Layer 12 of a small transformer language model trained on English Wikipedia (15 layers, counted from 0, width 128). Numbers have three digits each and are written without spaces.
A neuron's activation on a vector x is GELU(weights . x + bias), where the dot is the dot product.

Input weights of the MLP neurons that the questions are about. A number n stands for (n - 500) times 0.00069.
n6 (bias -0.194): 536463201478383565590525500312592487524658475295443575444571558554383569488500581550503338450404503407671535616599439561516725590651556655552790522497494490577519528506451481463552528658645554288598532522534455570431540410595497335473578225378636689589692547519519440503390435669351387401491383503363587500631315471288453443381465503401299478523370506611556593545607394584474727375429
n9 (bias -0.145): 584469319576261474455370363271500768407508615522790286160483556313522632286287400417407410614672433331424659406469438518478381374378478421300455686451311464465522575635299322682513601607451141676422425724518486528240657605518390491368486584147516428401678544668450398556186370177265668518349299440675277660376240404355677554374626348587651561296643270357764678459350426695472608684418
n17 (bias -0.192): 179311195404630752421557424513550331599488698713256269732410288404617556440562590599565575612526369462326584660531481557453302505456436363598589409173643658577625367537745763487584470765348566460285643325431816431373534590469496250508554665604696491272642496425750569287171525544315518522676630455224282453234299276539470456332460514551504491256491559531496470562371219327627332504394
n32 (bias -0.201): 326411413397691617522715737625496221679415424351427466527693750748428314655400588567839810297569528483431429284543413747719420311691299664567378538551521642546479610399566434247467483833338565643588385311471456840562345542569513443398747589445559608421593398609338665727632243629359570607605513438500177413403548535525611723721340420446443542557552471801466575483617687469295587542417
n79 (bias -0.134): 500496393375583515473276442310613519392400582319417496354596456413398727474569297377451511500569535662496465182515544443344645321515470400673411519489496633740746582432674531551427272651587477416647654523351346532685600407511787345572504454485621741657500534458864661531226514511525766648571376403527582654317705356452530492393538359519566392377743526663388526515456469365653680675390
n244 (bias -0.155): 508795589708368711433750513471380411307390594500263618348679581662442410541445593455418475545550430581483565557517633584431516513353459472298686537907408558654455582379691470480524574633194596391521583383166640452586671630571484653758496653705432634404703496500530257565632656483672271525356521226337370435414496393353624508660458423553271496445554593913336407225719552360500571684431
n250 (bias -0.179): 467760444236307646425550770615423540326383721391495847396471558609545466675439724363308495652646631640450769349560479440554916077465344242272277436634356505588495583589602510216725618708614530339255738520305662369412310529535534165410592547289527400692563436303541446764475430400692429465649408685250607345726342377446490585651626217700419676328450742475200292662579267672438223887756
n255 (bias -0.234): 296433821640500453476701266400661573443764583317492425362433469460532650547471488366674299535630534644440570571448504375351346340585430328570435349512600733664555732481545267647654587241512387261184476344335667618392582398628476247653615523555412524342587417476324544679683320669304651705568439372468473539587553619524468404363650537453512547577504422572172617651500354386712633268578
n257 (bias -0.214): 462095527283455460450527592427449573457662705644631589542239399455469487531454469651786437536509534680383446576505587527602380486185270301443775513473600586831362376474657707517774339338446409509699594523403647490392579628274473601293444743406611468652484706546283567364437445899453886432564722667233642535556505403442401595422696351403491571436346447423304623597524477206861153256710
n263 (bias -0.171): 362544545455423570566545363575549485520551418524536421382552650378450491535412625394491368635437416572381465444524376437456315481355587415448358414512414446369435374357734485612374488506476494512482399407439530434636418447592509594278696601468454371560419550458540529500479204359506567398548512386590698480549558497269311572280657374552594433397351483497468610385428652394438461400549
n271 (bias -0.077): 668704437638554443416682548737384478517664331356536756489507447648543918496640741525575460750680323482489513588442651478507604668467528667588548713591675551344493536709522655595664464634522357515571431384429496354406461450522568652271582688661546624612493536574318407730439602431500515504493641635427592546474374522493500398474449781603537643555536546504761595426321515382545511632496
n290 (bias -0.182): 343336389461757556504672540337717295558314569535404324441642653753369724685576594340656628630664319521544376813354580558405431643642620436312491487693407531389548358558666375581576539282312248407415783702500768542523470543605340500315563521894536571390595461540617543418387434412508344658471442563368105262568289572453426285535580409256760461647759619724357368442583546420873389642538
n325 (bias -0.136): 478541542506479509461521485658632431354676526595500453450675488556459450491337654605482470667413411506497375469536516494526380597527416331457500453690678721378479535388579476480511638500536539338582618604523615440488654343458608527463561433427416524724535668533552662414432492458413370259480321500509646590451242491415352530515683552387500500455449616294535598461475679473525521477338
n341 (bias -0.184): 415508335427262626652255553608743478569464530598671508513361225556342276437522379530313220724426311304530626644461518756517639788656487504412478504543442401546593479395776609396517508650628599613386547638424561541843546580569306329455262573513551336488496381544693347201360600461201745590673632447599525242438798447567496607643370416169636517718594575633614500522437714308420249374263
n362 (bias -0.252): 330639496443561474447681631425427379671525700763381500486427786610259162323397616335635372522455459526108524851722326482599604486491496642414240767548661367616292513375473424615733609539627367513464456465668653416454474660412431433517532595674782727385775570419613631527404648522454644663421207523593487449881545324841531689540273313457392712518434509473535406680695537410450696695440
n391 (bias -0.149): 403522686424531710758298633307749454572648527447402522551149800603411646114395548500584527328591576600652590453572419518579606683581509412539395384710500531526513676530495733504552513464371644690463647716689358585570806619334372463187592280261226568621528424664738730421660349316247701496487619380513417526708605417302531419364387505666505412886531487451553640299491598815509143579574
n426 (bias -0.171): 666482432425441200440485389451535591433500467612702625469672696616400426496386529459667102544735584420190582319508636572735677661595317592347500455504478650478522666486454439612558707321504410470450634523368527567706500698459637504521519429289497379482449752595450311566593521598422355530356649566571328293620592354342478451526318334302366386356380722470478383550453625450655443563576
n431 (bias -0.205): 401265687521317447753647650584431602223476479508383713561439528333379607242300733648533319451623410569203657540555272432533681452614185348565487388454528303496438595378406470459677277579471572517307587571463372602574414451383455248360556512314473627734682488164547512513355504815567845534527491306206520573362551599590675366403314336336483488313487447307587533308342548598387606623589
n454 (bias -0.245): 260710421496394484583414504525449354659689625419668484423380615769504314416404408294435578609782723293639328444298509285592858350401544408237338695627433578436548500469475458528488391492496434657576423644444650375325532532804734441531567570330721669358626390125437678389545627340531583627665521479336560540407760277428671475554504470616734359770631492434585592492483491550479335484397
n467 (bias -0.083): 458236537467536579713447338096605504358573516262313604432472512642665712254562456536609626692611492472403689330406691393687372513500548532409401427679774500655200580615512343453390247658310451373463326504392690749589429556439564828356709557508489656641544770541388504475544584484389380545462629638471432457546625583560464500361590458341434313442415310565316654190325559269428504432634
n492 (bias -0.260): 289651318518535744487460540390595594533607665531588466495367709365531500616732539517539588353615434474298548178482692349694845449473710509496344500461411562269686807595706419674483119517600575637311557601663893607286449590381660204273595421582516774187508709705545413787591562504285500711525644590548483513288531518298443518460176287663554414291421628518556457473565459531555615358415
n508 (bias -0.216): 022351678258594542787595195652349423123491477754495458510565275373594239662534542551448676397457265670448517699448328514570416450682741426730476331221468500574383817536418795555286392472514514438350646491695481585175764667647164573310549679537656615619646556539393500613369465329567529528558573588581607638383747699458265330242462637491253667298419472514449486650625234466785768426509
n509 (bias -0.156): 582560346157530746785565714679737293607553826461548526473432138448310526402761466406539740329531423479322452436535245469581526550399351636475425362769466452627641633373593784433508504565565347531420500443372761399333695692487414500488406348466468456626457371716327285423229516635565522417671660733234670403500260389300578609654627662300660645385578682513384530341665708509559338709420
n510 (bias -0.179): 504620547466579525564462397373535393679524450630555413684475798387605608183496401608408281604538366373403627460674469636562459447576570455692534450429747365356658661349861500366869417672370326585513462336488633478740525739298479667548556508388581598630485709226539762531329575411338346546492608197378562239712706375545416550649517378586238583521487406454566639406292159491740339566598

Each question shows a token from some text and the vector x that enters the MLP there. A number n stands for (n - 500) times 0.015.

"h": 517397461526564504506505453589541517586501586464494456654432546701508408649377363570381431451570538585481430483459510498494473439523577437770505473593546355609535441697410484477320494496484519479593436460478542532460479545508578413468449459429288439526527470512601496377624718431570498407521507526381364438443391534521419465523578383524558561530636405493655566482625275511336441452633
Which neuron fires most, and how strongly? n391, at about 0.43

"on": 544364568448546459486647526539463469534456612374640606537415413703444572500407523654427525509525503574501257504384449389261487548562494532549577616556553514527554420640509509500548402449493635487471439421514459556548457547543516495415439380520289368509349576526523395445669646380395515504391513342517528530484541634576543541476412589336409588499606492386472523603531491639369516550385
Which neuron lights up most? n271

" F": 562231582384514518522566429576537584636457610553481482515448457633628529523276451582523366437486633477498453418483519442406451346427529471545468526494569528370443461729448563376356513412469554562536423573608586378520419361565531590488588503617390485435214550515615418529542573349520457566377595528587551511519517517545467459436463426519459628416589533474500530482554644524433401554507
Which neuron lights up most? n467

"9": 731442401460363516471528512467552494626415540423608461557382397607515463526473411651270573472577516635500497604497580465324438361498542629566681398460537473669427521519379394484319468473372498579489532560579487592494429456350448530537490459542393564421475480455555445381528564490517581455366535420537596471383409552630607538526623459308541540460518550518483442530533619555373536589518
Which neuron lights up most? n341

" one": 550333498520483547519427517589624569639363620461484532665444458546504480552428494532381571431525464572537401538514573425289471290403639511668526500464531519671470490704379547450445463400379423536500333331576470510506364442524475523511427460462467497480492551470633361465531612484500616533403543429451461524358399543550732587469563481492461563585610511434510400541551430514448476543525
Which neuron lights up most? n17

" P": 641174555453477507374478524489479512673464583439557514539511473423539606584326433580401358426572475468499435513489499497496547550437563522716628645508607427491513402721494496398451412550430487481686477491557490387599376402499465559486504469527319429393373635588484418496509600445529501629424517514515452540465580548517402438464706419549418541369496446494429459536596540574422489494536
Which neuron fires most, and how strongly? n257, at about 1.4

" the": 481395402521477521470487600630545489563439637485423433579476468358496556579378435617343419491598500527525483525419492542153529466502542599722484494457551412578492439673504443459462422379527481542488578483548561516533440325477590569340490430463327591410483570477504434398521531551451450437503574524512564589558501479547563487459673500455296509557584488574484432478621573605364471477566
Which neuron lights up most? n6

" s": 627344518465468479597569521620539332606551534301636444569506433605570522585444430507330533512435501607422504523608596613501459586586434609504462446578577385512466430669479451411313483534544498499459452585579487384485355400502634512459495334574128403421458469404535538429639468420622450428454554472482417453457484439570488411508566460579465514547536644677480501607457588542396567413431
Which neuron lights up most? n32

"ash": 562419497511505499497535572555400509461489555287501488511449482707495719543497472489457472413504539474487352489313488337430459460540607526756598610481619429573531354646589552465491535335432487505528419468487458540599323384582627458486329391588312485354297532525439375516586665501545483486466589434544452516513588604497613591401455575488405658509410460416498594507558252479531551652513
The two highest activations, in order: n271, n255

"|": 553278455482435594437550573541495470520639692573448434627424454467428545621390502626335521505496428486456503551505486527283473475511573531688451392505527533471452553652550421364449556395530501556578381469526515460568416555422585501441387439443315516336463525497590452350479606493444536477375538370531548546534537593494551495586673454401420557411442502551540492506512450633461619627506
Which neuron lights up most? n17

"d": 470417531650481407443481582404630439495484733374547436655465397578395571630404382424425309468469615546550411501556428612534382445563590691601691552521582468643429444584559478399533536499457525413450434501627626457577614361503603558490529328514469426371375532375562438581500587463552448388451459489530538538460434568441512459429443608380396548464517509444555388488561503536461532493460
The two highest activations, in order: n6, n325

"7": 529343376516381448491519518469470515575443555432535449509428450568430467411447429627363590471589690561512407607455559457330529529487539577635655436466572435636470412575394423440304476482387451433545519552715499608545418413373491454442498445564526554372561592425598387483534651519577552362380555346464635388381347573579563558458570513480473605428472609575583421512491531696496553567482
The two highest activations, in order: n6, n431

" |\n": 586400562395445493421480533545463495521545563543480537589472483657410417644410433617397517393477444560500368536495527663254485407397632407598526359574522509598485517636571509431405475470510522457493344607676610469372378494633495451421518486561224518392408548488477339480497696481532492471298497544585622575426407534558560520557599466374317501458548603561526506462490469631466543638462
The two highest activations, in order: n244, n508

" S": 612245531517485529517573501616435474727476463302708399576419495631478529502482450514400353477386507589404498490505509590545482644542470586623539501390549489567430443727525441526479404589481562405530588594425521515547268357343534584432530418607269402467471560334551497437575560495676527540470544363478489546490485431521603429463591373526482569440500587527510555530484610462362441469510
The three highest activations, in order: n431, n467, n257

"2": 510353326504452420378577538435415487545378616504531495592410395508488582540479402698314523444538639702489410576471593391458523451515550474527532435570511561610452416649472442466440380421436535610420390517466540553507413463413542456341610414625258512296511566546645529518532622402429498496390551477601663482407422509514474441542611551428524556486555567570486441502518609643445544584419
Which neuron lights up most? n492

"g": 597352632416530372448581605553518523487325563391521449598421487623395564565394444614388477413523548613527330473435485377394436266584550446590512487604533347536493546593462525500497541337537547466444428549469400567444569500437543514440453463682343458479313451553528420504611668394594579516253519575693562487510597487661620446592495573537524628439557586457490397506478361517411407607573
Which neuron fires most, and how strongly? n250, at about 0.48

" C": 649205573397471477379472505594502542669440501519622437559413544470579493517335404525439371506445557547526498403502502551381575335469546506642602512474625432444566517634477576441368406356497483404564437526536566383563434571502624670460535505587367401375386560563565438478497647333618511528405507432613487535541575596458455612572562391514499475328554564429519516519415604463423512544564
The three highest activations, in order: n426, n263, n510

"c": 630373545455473563378361524580512467489313537478536461591494469486513444669404418432402461357484504581396567514483528662453562499475617587634554471576421454667514526691422464467374484374479505430486324429456569577606567632479581557391423406466208514279407467420501405570677545383561482477363529516613437504483486644577581538477539472544573600454558633574468428590523419407411578539570
The three highest activations, in order: n244, n426, n492

"ld": 689362499511571342424553488526353464458431564398539521677263431587502621525474370484387377503448675482560418481449480630587504459526450568708548523459524388683455497674454453374580446508363511400495414414524446578633561392412541533375522425508489451273298500512489515599550588546571587493346522530551594565431429621561624509468518562506498580433572443633613425486523398543399381625477
Which neuron lights up most? n271

" con": 590280408458469442414478626571565476534443698493494548636540511546448554540417457705298444384573567508451472533425548539412524344510527623718442469513561582498507493542522499422477539449503559480495443396571401408461499434528506489429442418489226366431466520544466579494657626467462443464270482479563626520544543563522546532554563357483453503461434540601456490500605433635323534614497
Which neuron lights up most? n250

" October": 625370489508466573517490592482441483697566568508491404557404388483481566620507362670446485405528609681546414609481592555416429278409533601619557439516605467500484518649486535453446502347425474642532538517554426486539317390487580491322517416576180500276477494427395477450503554553419576416407566465534528512557485615484544497433542466421529577397547561529415371539600530537341584646460
Which neuron lights up most? n257

" K": 495227555476382508566587594502482563552542513384424497508412512640455548606356509585377306559452568428480407423481467597567523509472483567780563505438618429528385398701428483473355413548556508470516483488535500525513366389490517493452556453577399266403504535472638410588560581446694576457391581454363622523574440533590469542505495514498388596401383455508493495491609568518442478680505
Which neuron lights up most? n431

"r": 368366524525508397469611584565421422579369638482536478536415428588506580501415479681375266458580536632468522562413530470391550392557680549373501429589526472476444376581517521420458451427484541609473327660539660538562586581535571490336458513611334517330445553348521427514558583453537396506277585451454567520540455456477583520407642562516500529479434470520479536487629651470368445494534
Which neuron fires most, and how strongly? n244, at about 1.4

"bum": 488338519556532415416561570498470464583522506319452495585486511601496641530448406404392421447432621468511279476398462391433533355384636530520578477434575472343413475716503572452395473350497470637481454503590421549549393425427603527458454487654391457251403382438544498533523516529457668504387684400480591626494611523653537443548621614513419518525462553492619525520663456600528482595477
Which neuron fires most, and how strongly? n454, at about 0.87

"-": 660306488573400401484471536600602419755430571435501567596403501401502579574500485545337491344582507591502430564470477445413437381611535461458563454450694506606527445618517488474429533390420446496453418448584533455491497534580531599482402382590554617410488491402401339388508661529555613512248602478494487600502494520563523480596484348537367511505570441496576520566567464521286467634504
Which neuron lights up most? n362

" again": 624377522441505477447528470747521546503499723606510485546438367567452522501471358606430460421532559579497313525459531435353433447447608495514528504493576516609480359585594508434497446401584546530484318448651464391560457342586514570413525354523356545422388510411505499531510600603525525412345648470600470588427414556507485589556403500398264552574501541484494604595529454601458578446402
Which neuron fires most, and how strongly? n257, at about 0.5